Layer 7 of a small transformer language model trained on English Wikipedia (12 layers, counted from 0, width 64).
A neuron's activation on a vector x is GELU(weights . x), where the dot is the dot product.

Input weights of the MLP neurons that the questions are about. A number n stands for n times 0.006.
n1: -16 -9 8 26 -41 23 -7 -18 9 32 -15 45 -5 4 -42 35 -3 35 -34 -37 31 12 -18 12 -17 -11 -37 8 -4 -15 33 -2 -3 8 -22 41 -2 -6 10 4 -7 14 -35 -17 23 -3 -52 51 -14 31 18 -17 -16 25 32 13 -28 3 0 15 -40 -13 -10 -16
n2: -24 6 -25 8 -28 -22 8 15 3 6 15 -5 1 0 5 22 2 12 -2 -17 -1 -27 -30 10 6 21 8 19 -30 25 40 -5 -40 8 20 25 -18 6 4 2 14 15 27 -3 18 -10 33 12 9 3 15 5 -48 11 52 3 -11 -24 -10 -57 -34 -67 0 -9
n12: -8 13 -13 36 42 16 16 3 12 7 31 -60 -19 -15 4 -2 -46 29 -58 -16 5 -18 -12 -7 24 7 4 -24 3 33 -60 30 6 -4 33 51 -23 -5 41 -19 2 13 33 6 32 20 -3 16 7 21 -53 -22 -94 -8 -27 -42 26 -12 0 25 -38 -32 -10 2
n14: -7 22 20 -2 40 -15 16 -8 7 23 -40 -12 22 54 -14 -25 -18 20 12 -21 -2 35 40 -6 14 27 -20 -6 1 4 7 -24 16 -2 17 9 -32 -15 29 -16 27 -25 21 -23 35 10 -1 -9 -63 26 -8 11 -37 -29 -1 2 24 -11 -14 -26 -17 11 0 11
n31: 29 -32 -3 -26 8 -34 25 -18 7 -20 16 -6 9 11 25 16 -33 46 17 28 -13 -11 36 6 -37 31 10 -36 7 28 28 -24 30 -13 -11 13 -56 7 -7 -6 -24 19 34 -15 -28 13 -3 -9 -29 -48 -24 11 2 -15 -43 -45 27 20 0 54 6 20 -20 -19
n32: -22 -4 23 14 12 26 -2 24 23 7 -5 -4 2 -25 1 31 -4 44 -31 -36 -13 -24 -10 -1 -8 -10 5 20 -11 27 -22 -53 -1 9 35 -1 20 -11 2 -3 15 4 -10 18 8 -20 -9 0 -11 -13 16 32 -38 12 -9 18 1 24 2 -14 5 27 -25 5
n47: 23 -19 38 -28 -33 3 33 -52 14 37 -6 -11 4 -25 5 51 -21 4 -6 -29 -23 -24 9 47 -37 -10 8 -35 11 29 -24 31 21 34 2 4 20 -53 19 2 -26 22 -2 -36 -18 25 8 -22 -37 0 30 -18 -2 50 4 -31 22 16 41 -5 -22 -60 -11 -3
n48: -20 -18 12 -27 2 2 23 -7 2 -9 -7 7 1 13 -1 -7 5 19 7 -14 9 27 5 13 29 39 7 -4 -19 5 11 -21 -23 -13 6 15 -5 -18 4 0 -7 8 -13 13 -33 4 4 -16 4 -5 -4 13 27 -27 12 -11 -14 1 -17 17 -25 -27 13 -9
n79: 36 20 -12 -50 22 11 21 6 0 0 8 -30 -11 -26 33 -15 33 -14 -1 17 9 -21 23 -13 6 16 27 -3 -33 -18 25 14 -20 33 -21 11 -29 -36 15 -3 -21 43 -22 -25 -5 9 -36 -5 -27 24 -39 15 -1 -28 -5 17 10 3 25 4 13 20 -19 -27
n85: -30 33 27 -8 -24 19 18 -18 16 14 3 -6 31 49 -1 -5 2 -12 -9 -43 14 23 -13 7 -45 8 3 11 2 -11 0 -8 -17 -25 65 5 -28 -13 -4 -5 6 2 -12 -17 -12 7 38 11 26 -16 -14 17 -14 -8 -12 -10 1 -19 -10 -17 19 -29 2 11
n96: -8 -44 13 59 17 -32 19 28 7 -18 41 13 -13 20 -17 36 -20 49 -41 -5 20 22 -25 42 -27 7 -39 -29 -15 23 16 -3 -2 19 -48 10 2 -8 19 -9 -12 -6 36 29 26 -21 -2 -16 -29 -59 11 -37 8 14 0 -32 11 -7 38 22 20 41 -20 -24
n102: 2 20 28 6 -37 21 -6 -22 19 48 -13 -10 13 12 -12 -1 28 -21 -16 26 7 2 9 -27 -51 22 -45 14 -7 -39 -8 -1 1 -1 -12 2 0 -10 19 -7 26 10 -28 38 -20 19 38 6 -37 6 -65 25 -31 35 47 -27 2 -17 5 -18 23 0 -19 30
n105: 20 23 -7 0 -2 -23 1 -37 2 -14 20 -13 3 0 -32 -16 -17 23 5 19 14 -21 0 3 8 7 -6 27 -4 3 8 12 -18 -8 21 15 -9 5 -24 0 17 14 10 -5 17 -6 -14 43 2 -3 -19 5 -28 19 -17 6 14 -26 -22 0 -1 1 -3 14
n106: 7 -17 24 7 50 -9 38 -13 29 -13 -13 -4 -42 -3 36 35 20 2 9 -25 -1 -25 1 -22 8 -22 -18 -13 -49 15 0 -40 35 18 5 16 40 -49 35 1 -31 5 -13 -36 21 17 -22 11 -32 38 -30 -48 3 -22 -33 -7 17 1 -8 45 14 15 0 -1
n111: -6 38 -23 2 12 -23 10 1 20 15 31 3 21 6 -15 -15 -10 -10 8 -14 6 20 -14 -26 24 33 26 25 -36 21 21 -23 -15 13 14 6 -7 -23 11 -10 -30 30 -8 1 -4 22 2 25 6 -13 -24 3 -2 0 -17 -8 -26 2 -33 -20 0 -31 -7 9
n118: 5 -39 20 -17 41 1 23 -10 -4 32 17 18 7 6 28 -11 -6 22 -37 5 0 -32 6 -7 -26 -19 1 -64 2 -13 39 -51 28 -21 7 5 -21 -22 35 -4 -1 33 -6 -2 36 -24 12 -45 -3 31 -1 -27 3 -8 17 8 2 8 49 48 50 -9 -26 28
n119: -1 -27 28 -2 6 -6 8 -12 7 39 20 0 32 9 14 0 -28 -9 -1 -14 17 12 33 11 -7 9 -19 -47 35 -12 -11 -14 -26 13 2 -8 -6 -34 1 -16 -13 -2 8 12 -23 10 -1 -10 8 7 2 15 27 16 -3 -31 13 15 3 13 -1 12 -6 -57
n133: 25 14 13 -18 -2 -17 -13 18 -6 -27 -33 8 13 -10 -3 12 -2 -5 -25 6 29 -9 0 16 -15 7 12 11 -25 -2 -14 -13 -15 21 -1 7 11 -3 -16 1 11 26 -38 -16 -31 -10 23 19 -18 3 13 32 17 -9 47 -6 8 14 0 9 11 -9 -19 4
n134: -17 -1 -2 -1 5 -26 21 34 22 -19 2 26 -3 7 3 15 -4 7 15 -12 23 7 -20 -10 -8 -18 -21 -52 19 29 34 -6 -7 47 3 9 -11 -58 -10 -31 6 2 24 -48 -8 -68 -15 30 18 -21 5 -10 3 -17 59 -12 11 -10 3 -20 39 -22 8 -40
n142: -1 14 11 -15 -20 -2 6 -19 -11 23 -34 -20 -3 17 9 23 23 -21 -21 -4 1 -14 23 20 -26 8 31 38 -14 -10 -15 -19 -12 -17 6 2 -21 -12 12 4 15 20 -15 29 -28 -5 52 -12 2 17 -15 22 -46 -5 -24 7 26 -3 27 -30 6 -26 -2 4
n145: 22 -15 16 -32 28 -2 14 -53 35 15 22 -39 -20 22 5 33 -5 -22 65 36 0 -32 39 -23 -20 3 -52 -53 5 -6 10 6 -17 9 -22 9 -8 -40 49 0 -1 15 20 -18 -36 5 14 0 -33 -44 -22 -30 19 28 17 2 -9 29 -1 5 0 -20 -9 3
n153: 2 -21 35 -22 21 17 23 -44 0 20 -20 0 3 -23 8 10 -22 19 42 11 7 12 23 30 -52 3 -14 -52 -38 5 -21 -11 -2 55 50 -19 24 -20 38 -6 -11 10 -19 -4 21 -6 -3 -8 9 8 -9 -6 -20 6 -8 -24 -2 6 24 24 25 14 -3 -31
n157: 1 -10 -14 -18 -5 -2 15 7 24 13 41 -65 -24 5 -9 15 -23 -24 28 -35 -24 -20 -32 10 -6 -12 -16 -20 13 37 2 23 -3 11 -13 -14 -6 -42 15 -4 -32 13 -8 15 19 -10 15 20 22 10 12 34 -8 18 -6 7 -10 -9 -10 -27 44 26 4 -3
n159: 1 16 -22 -27 44 5 22 28 -8 20 19 0 4 6 -21 -3 -4 18 -24 -37 22 11 -1 -15 -3 -20 23 22 -31 37 -7 -5 1 18 21 19 -9 -16 3 9 -20 9 -4 -11 1 -11 19 -5 0 3 -8 5 13 -10 2 2 1 -13 -13 -10 34 -13 -27 -13
n160: -2 -13 35 -53 19 -2 -6 -27 14 -2 -15 -9 -9 -25 28 -4 15 37 -8 -10 -20 21 0 43 -15 16 -8 -25 -25 -7 23 -5 23 -10 29 7 17 8 -4 8 25 11 -29 10 41 0 -43 6 -46 2 8 -12 23 -9 -9 -32 19 27 7 18 -9 1 -23 -52
n163: -23 21 -31 4 21 -48 -12 -29 43 22 10 -19 -50 -16 -12 14 16 27 -13 -6 -15 21 -40 -2 18 -33 -28 14 -35 -4 -28 0 17 -4 12 -8 -33 18 25 -36 44 10 10 22 5 25 -6 -3 11 32 -11 16 -25 23 -21 -28 -20 2 11 22 -13 -24 10 44
n168: -22 25 -45 7 16 11 11 -9 33 -21 -8 14 -46 -8 -23 9 18 8 -8 -14 5 2 -29 30 -23 2 -7 -10 12 20 0 -5 -65 2 45 13 17 -17 2 -8 3 8 -14 18 26 -18 32 57 19 -49 4 25 -28 -22 -10 -41 -3 8 -22 -23 -14 0 5 15
n180: -7 20 -25 21 -32 -47 11 -13 7 21 -13 47 32 10 35 -9 -35 18 -42 21 12 -14 0 -4 -17 43 -25 -11 31 25 17 0 -6 -15 22 2 -13 11 -37 -20 -6 -2 10 -3 22 13 19 -2 12 0 -43 24 -26 -34 -12 12 18 -3 1 11 -10 -5 -10 22
n203: 1 21 -4 5 -1 17 18 -5 3 11 19 -14 -8 8 -23 -5 -33 -2 -34 -28 44 -61 -3 0 19 -3 5 -13 -38 33 2 -9 15 14 3 -3 3 -5 -24 8 18 17 22 -38 16 -12 5 -12 -6 -5 5 5 -14 -19 0 -21 9 -29 -7 22 14 -4 16 -9
n215: 18 8 2 -25 15 -18 8 22 -8 14 -11 33 9 26 10 -6 -14 -3 28 -32 -13 -15 19 41 -11 40 23 -22 -11 33 32 6 -19 -5 -1 18 -32 -21 -26 15 4 1 4 -12 12 5 -25 -31 -23 -4 -23 -1 3 -28 14 9 3 31 2 25 -1 -27 -24 -11
n221: -9 -5 -29 -20 23 -30 24 10 24 39 32 -43 -32 28 0 -31 -9 -7 5 -41 9 2 13 39 -30 7 -3 -77 3 3 17 15 44 39 -35 33 -16 -30 22 -12 18 -1 7 -37 10 5 -10 10 -6 -18 -50 -17 14 43 -23 -27 15 23 -7 -34 25 34 -11 -36
n227: 27 27 -3 -33 -24 7 9 -2 6 -2 14 1 0 2 35 -19 -7 -14 -37 -25 -27 2 -27 -14 -14 19 35 22 -49 35 17 -10 -6 31 15 -17 26 -26 -14 -3 22 37 -1 -10 9 30 -9 -7 -2 29 -18 -7 -10 -6 33 -20 -7 10 6 -17 17 43 -7 -22

Each question shows a token from some text and the vector x that enters the MLP there. A number n stands for n times 0.047.

"In": 13 -61 -5 22 -11 -18 13 -14 -13 42 0 4 5 2 -11 -2 -21 -7 26 6 -2 -15 -34 6 6 -15 23 -20 12 -13 -2 45 13 -7 -23 18 1 -11 -25 -8 -18 -36 5 22 -14 -23 5 7 47 22 11 2 25 1 -12 32 -54 26 4 -7 19 1 38 0
Which neuron fires most, and how strongly? n157, at about 2.1

"pe": -7 6 -10 31 -22 17 15 4 -37 -25 -26 25 15 -42 21 -26 19 9 9 -11 -11 8 -1 28 -16 5 53 0 -21 5 -20 5 28 -6 11 2 32 3 -28 41 1 16 9 24 7 -33 3 11 -29 4 37 10 3 -42 -17 -10 -40 13 3 -33 -2 -17 35 -18
Which of these neurons fires most? n160

",": -3 -2 4 20 -6 11 17 -1 -16 -14 -19 15 2 2 20 -11 48 15 -2 -9 -6 9 -9 -7 -4 18 36 9 -15 -1 -22 -16 9 -22 -4 8 10 10 -7 -24 39 -36 21 17 -17 1 -16 14 11 -18 2 -26 22 -22 -20 14 -56 -5 -1 -15 24 0 54 -6
Which of these neurons fires most? n48

"che": 0 -18 4 14 -20 -12 10 3 -49 -29 -14 -4 7 -27 2 -23 32 17 -10 12 -21 10 0 21 -16 -6 62 43 23 11 -29 -6 9 -8 -13 14 12 25 -6 1 -1 -13 -5 1 37 -21 6 10 -44 11 36 16 1 -26 -23 0 -47 21 3 -34 22 27 21 16
The three highest activations, in order: n32, n142, n133

"an": -11 4 -2 47 -17 -16 19 9 -67 -41 -6 21 14 -19 -5 -12 -16 -7 25 21 -11 18 9 3 29 -1 67 2 -6 -14 -33 8 -12 -9 39 3 21 15 -10 20 18 6 -22 9 21 26 6 -14 2 -1 0 -21 7 -33 0 16 -48 15 -10 -28 -13 28 14 3
Which of these neurons fires most? n227

"/": 0 -16 8 43 -17 13 2 10 -16 -10 -37 5 4 -10 0 -1 33 17 -12 39 -10 -22 32 -30 -4 19 11 17 18 0 -29 -2 -11 -28 25 -16 -10 45 -14 9 -2 -12 -21 32 -31 -2 -9 -5 -12 25 -6 13 -16 -15 4 60 -44 4 13 -24 10 -11 35 -1
Which neuron fires most, and how strongly? n142, at about 1.8

"al": -5 13 -14 48 -29 -12 32 11 -55 0 12 29 14 -33 4 11 -1 15 12 -4 -5 -1 4 -4 44 -15 23 7 5 -20 -29 -15 28 -16 -11 10 27 3 -17 15 10 -4 13 2 14 -23 -9 -15 18 22 36 -6 -9 -22 -19 -9 -52 3 -3 -19 12 -5 26 -8
Which of these neurons fires most? n203

"K": -4 -9 14 39 -15 8 12 14 -31 27 -6 33 34 -18 -5 -6 17 -13 13 7 7 -9 21 -21 28 0 42 12 -20 -7 -8 -5 -18 -14 -7 13 -11 19 -10 62 -13 -20 2 -6 -21 15 -3 -7 -14 -8 -24 -5 19 -26 -21 43 -56 -6 -5 -18 -7 9 18 15
Which neuron fires most, and how strongly? n111, at about 0.85

"k": -13 -24 18 38 -7 10 11 -33 -51 3 -13 20 -3 -34 6 -3 39 5 13 12 13 5 0 2 28 1 43 -6 -8 -32 -36 -7 20 -7 24 16 22 31 -15 39 8 -12 20 23 4 -17 -24 -4 -39 -14 4 6 6 -29 -9 -3 -49 12 -4 -7 -5 2 22 7
The two highest activations, in order: n160, n48

" |": 7 -15 12 23 -10 7 14 8 -47 3 -9 0 32 -2 15 -3 21 -13 27 5 -3 -8 14 -49 17 -10 13 19 0 0 -13 -7 14 -5 25 -6 12 1 -24 -42 37 -18 13 13 -9 -5 -20 11 4 -9 3 -9 12 -13 -13 29 -45 5 -8 -22 13 -6 63 -10
Which of these neurons fires most? n134

"ation": 15 26 2 31 -11 14 25 -17 -36 -27 2 25 9 -41 13 15 7 -15 -11 -29 -4 -15 -32 -3 27 -21 69 6 9 -14 -22 13 12 -27 -1 -3 35 -14 -6 23 -13 -5 29 -4 15 -1 -30 -32 12 12 15 -7 5 9 -37 22 -39 -7 8 -37 14 12 48 4
The three highest activations, in order: n227, n203, n32

"ta": 17 0 10 18 13 22 16 -20 -53 -20 -38 27 -6 -28 -9 15 26 3 -10 46 2 19 30 -7 18 -14 13 -6 26 -32 -23 -5 25 -19 -23 12 11 8 -14 6 16 -13 -16 3 -26 -24 -9 1 -30 18 33 -3 -11 -35 -11 24 -46 46 18 17 17 -2 20 -6
The three highest activations, in order: n133, n118, n1

" re": -19 -22 21 3 -22 6 11 24 7 8 -14 2 -11 -15 49 -26 -17 8 3 -5 -2 -30 30 7 -3 -5 -7 3 44 -14 -26 13 48 -22 3 -32 -12 6 -27 -2 18 -58 8 10 3 -29 6 23 12 19 33 12 33 26 -23 8 -45 10 -2 -13 26 9 28 -25
Which neuron fires most, and how strongly? n119, at about 1.1

"ban": 14 1 2 30 -48 -8 12 -33 -53 0 13 19 -7 5 0 0 -8 -16 19 17 -19 11 27 4 20 10 11 -2 0 -36 -15 21 49 -12 -35 -1 18 9 -2 18 -6 -7 -14 30 -9 -8 -15 5 -6 -11 28 -8 -2 -30 -20 -7 -49 42 -11 14 36 27 32 -13
Which of these neurons fires most? n31

"ن": -2 9 22 25 -8 19 17 5 -22 -9 -22 34 2 -16 18 -3 3 -13 8 39 -11 16 -14 -25 10 -20 -2 -24 16 -8 -31 3 16 -24 -24 9 3 38 -5 16 -28 -3 2 -21 7 41 -47 -13 15 2 -9 -13 11 -11 -4 39 -53 6 -4 -14 25 24 31 19
Which of these neurons fires most? n106

"th": 4 11 -3 20 -15 24 13 -3 -46 -9 22 13 2 -18 4 15 25 -59 -5 -13 -13 -12 27 9 32 3 72 -7 7 -12 5 5 -4 -21 -13 0 16 -16 1 17 7 -27 16 7 -19 2 -18 -18 -22 8 16 -6 12 0 -9 29 -55 18 11 -23 -19 -3 26 27
Which neuron fires most, and how strongly? n142, at about 0.46

" allow": 1 2 47 23 -15 8 7 -11 8 -59 -4 -19 -23 -12 28 -30 16 22 12 4 9 -8 4 13 15 -17 3 45 21 -20 -22 11 33 -44 4 -8 3 26 -18 17 14 -15 19 4 -5 -33 11 22 5 16 8 9 1 -21 -37 12 -48 -7 -11 -34 -6 14 40 -14
Which neuron fires most, and how strongly? n105, at about 0.73

"ad": -1 -1 -9 19 -30 9 20 -24 -95 9 10 2 10 -3 15 -7 -10 -24 3 5 -3 -24 0 18 29 0 68 30 -2 3 -14 6 24 -6 -1 5 -4 12 -3 3 -7 -14 -3 17 -14 20 -26 -16 14 15 18 -1 13 15 -17 10 -54 0 7 -15 3 8 25 2
Which of these neurons fires most? n142

"و": 3 27 12 33 -7 31 13 9 -32 -5 -15 40 -9 -22 3 -12 -2 -12 -7 20 -15 16 -16 -22 12 -21 13 0 17 -11 -25 1 19 -35 -21 8 1 35 -7 -5 -25 -11 5 -18 7 46 -37 -21 21 1 -14 2 8 4 1 25 -53 14 1 -15 30 35 25 18
Which of these neurons fires most? n180

"ed": 15 -6 -6 44 -6 22 29 -7 -44 -24 4 7 -20 -19 12 -3 7 4 -4 3 -2 -47 8 11 42 -16 -2 41 3 -14 -31 29 13 -15 1 1 11 14 -15 6 20 -31 43 26 32 -5 -7 3 18 -11 -2 -24 -18 -22 -2 -22 -46 10 8 -15 -17 -5 39 -2
The two highest activations, in order: n12, n203

" opera": 9 -22 18 15 3 15 38 -12 -11 -42 -25 -5 -19 -15 -19 -46 14 -2 7 14 -8 20 -7 24 -6 -16 25 44 -19 2 -12 12 36 -14 8 -5 -7 29 -55 -9 22 -7 -10 22 0 -16 7 10 1 10 28 15 27 -29 -8 2 -41 12 -19 9 -10 15 37 -31
The three highest activations, in order: n160, n48, n133

"op": 16 4 -17 31 -26 4 38 -4 -53 2 -13 33 15 -11 16 -49 -19 -36 19 33 11 -20 20 16 -6 30 44 5 15 13 2 10 5 -24 -18 5 8 17 -28 22 8 -11 23 -4 -23 -18 -6 -19 -5 -16 8 -13 0 -15 -9 48 -42 9 29 -27 9 -20 13 -1
Which neuron fires most, and how strongly? n215, at about 1.8

"\n": 16 -7 2 22 -5 -13 8 -28 -22 -8 -47 -9 -3 6 -8 18 -2 -18 34 27 2 -10 15 -12 7 -4 -1 12 19 2 -10 23 11 -15 2 -8 -8 -6 -24 3 31 -70 51 3 -7 -28 -15 31 -4 2 5 -18 6 13 7 48 -47 9 9 -11 44 -1 33 -1
Which of these neurons fires most? n145

" was": -35 -5 17 8 -5 36 20 -12 -7 -19 -1 6 -4 8 33 -4 15 6 12 9 3 -26 10 11 0 -12 24 19 -20 -7 -35 9 21 -46 3 -20 -5 -7 -23 -15 23 -37 15 1 17 0 0 22 27 -3 5 9 18 2 -23 16 -42 -7 -21 -43 12 -2 65 -7
Which neuron fires most, and how strongly? n85, at about 1.2

"ma": 12 -3 -20 44 2 11 29 42 -63 -23 -26 8 6 -30 -10 -10 5 -34 17 2 -5 -2 4 -10 30 10 80 30 28 -25 -23 7 7 4 -10 24 -17 9 -15 -3 -7 4 -36 -12 -9 6 -3 -6 -18 9 16 -6 -2 -45 -3 26 -37 29 26 -3 11 9 22 -15
Which of these neurons fires most? n79

"it": 17 -20 -16 35 -33 -1 25 -33 -59 4 9 -5 27 -11 -11 -24 0 -13 -4 3 -9 -35 -2 13 8 20 78 13 24 -15 -29 15 17 -11 -1 8 6 18 -19 10 -18 -1 21 -14 6 29 -12 10 9 16 -3 8 -15 8 -22 36 -43 25 16 -52 22 -10 13 -2
Which of these neurons fires most? n142

" the": 8 -7 19 -4 -24 -19 16 5 -3 -15 -1 10 -17 -2 -17 9 34 -17 3 -5 -9 -10 5 24 11 0 41 -9 -18 -13 -21 28 13 -18 3 -24 7 5 -36 -27 39 -19 16 11 -15 -2 -5 3 -15 -8 29 -8 7 -18 -6 25 -46 28 -7 -2 2 -11 68 13
Which of these neurons fires most? n163

"li": 0 0 0 9 -15 2 26 26 -60 -22 -3 15 14 -30 6 24 -5 -14 13 -9 -10 -10 29 -12 -1 -10 13 -17 22 -16 -7 -24 62 -13 -17 -27 -2 -3 -9 -6 -12 -22 14 -15 14 15 27 7 -6 24 36 -9 49 -12 -35 24 -44 21 9 -20 29 48 5 -22
Which of these neurons fires most? n118

" of": -14 10 -15 34 7 10 17 -14 -9 5 -12 8 -3 -9 -7 8 9 -4 6 -2 -1 -9 9 8 12 4 4 -17 2 -16 -31 38 6 -4 -13 5 22 11 -6 -34 23 -38 23 30 -13 -32 5 -11 37 14 27 -26 12 -16 -11 20 -51 -12 -5 -19 11 -21 57 -5
Which of these neurons fires most? n163

"our": 20 11 -4 16 -25 -8 23 -15 -49 -31 11 7 -4 15 -6 -1 -3 -26 5 9 -4 -16 47 17 20 14 45 -42 20 -16 -22 8 40 -22 3 -37 6 -15 -41 52 -5 4 5 20 -32 5 1 -12 9 35 10 0 7 -31 0 24 -39 23 -1 -38 -2 5 31 -7
Which of these neurons fires most? n142

"per": 5 -2 -3 30 -18 3 30 11 -15 -18 -8 -6 -15 -48 23 -26 13 -8 7 13 -6 10 23 9 -18 -7 -1 -42 35 8 -28 -14 53 -12 -7 -7 16 -1 11 25 9 -2 14 -21 32 14 -15 -13 -3 13 32 -7 35 -32 -3 4 -48 30 6 -63 11 11 16 -7
Which of these neurons fires most? n221

" S": -24 -34 44 24 -19 1 18 24 -24 23 -27 6 12 -12 6 6 1 -7 14 7 5 14 39 -1 24 -1 24 5 5 -9 -23 -11 -17 -25 7 24 5 7 -22 34 -37 -60 12 36 -14 9 -11 -11 -1 -15 10 -9 22 -3 12 47 -50 -6 -17 -13 -11 2 26 -2
Which neuron fires most, and how strongly? n48, at about 1.4

"un": 13 19 -8 44 3 -11 8 25 -71 -14 -6 10 12 -31 -9 -3 -27 -25 23 3 -11 2 5 -2 34 -3 42 29 11 -2 -23 15 6 -12 -12 17 32 18 -12 8 -3 -18 -30 6 27 33 -6 -5 13 -30 7 4 40 -15 -17 2 -47 26 4 -35 -25 34 5 -8
Which of these neurons fires most? n111

"mb": 30 -22 7 29 22 26 21 -5 -61 -29 8 -7 21 -42 -6 -32 -6 4 0 -12 -9 -22 37 25 13 3 20 -2 -4 -22 4 18 25 -14 -13 25 6 5 -5 19 30 -28 -11 8 -22 -16 -10 5 -18 11 5 -26 31 -8 3 52 -50 -7 22 -13 0 17 0 -3
Which of these neurons fires most? n79

"10": 10 -8 -13 40 -6 7 2 5 -11 -24 -9 27 7 -29 -4 -11 11 -5 -3 38 -17 -3 21 -44 32 9 -13 11 5 -24 -29 12 20 -15 -4 8 20 21 -12 63 20 -7 11 23 -13 16 12 -16 -31 -1 -10 5 -8 -9 13 -7 -53 -6 1 -24 10 9 22 21
Which of these neurons fires most? n102

"|": 40 -2 3 32 -36 -29 8 -6 -31 27 -16 -11 -4 -5 -17 10 -16 -15 15 2 0 -22 31 -13 9 -18 1 -1 -3 10 -12 37 4 -12 -21 -4 3 8 -28 -48 33 -4 26 -4 18 -21 -11 14 -8 -5 4 -3 16 13 8 34 -51 30 1 -12 37 19 43 8
Which of these neurons fires most? n157

"vol": -17 -18 -5 24 8 17 35 8 -42 -12 1 -19 17 -25 21 -39 -15 30 5 14 -23 -20 32 7 -29 -10 3 -15 24 -20 -3 16 80 -12 -19 -12 13 20 7 1 -3 -23 -7 -13 2 -26 -16 11 -4 40 27 -2 14 1 6 4 -43 -8 7 -11 31 23 18 -21
Which of these neurons fires most? n118

"i": -2 8 -10 28 2 38 38 1 -58 -4 -16 13 -14 -36 16 -2 10 22 14 23 -13 -26 16 -14 12 -12 31 3 -6 -28 -34 -15 45 -1 23 19 16 12 7 -20 4 -32 -7 -25 30 19 -3 2 -23 -16 24 -16 18 -27 -13 21 -42 31 8 -32 8 24 14 -3
Which of these neurons fires most? n106

"n": -23 -39 4 39 8 -7 11 6 -32 -3 -6 -35 -11 -24 35 6 0 26 10 25 -2 -30 25 -1 -7 -28 21 -34 37 -29 -31 25 30 1 -25 3 12 4 -7 21 8 -25 35 33 35 -11 -9 7 -24 15 19 -19 29 4 -13 -12 -45 8 -16 1 17 51 12 -15
Which of these neurons fires most? n96

"ul": -4 10 -10 37 -9 8 20 11 -75 5 4 15 34 -44 17 -8 -15 0 2 2 2 -8 24 -27 22 2 26 3 36 -2 -26 0 17 -23 -15 26 12 15 4 19 -22 -23 20 -9 21 3 0 -15 8 -19 18 8 27 -23 -33 2 -46 13 3 -35 18 20 21 -22
The three highest activations, in order: n180, n119, n159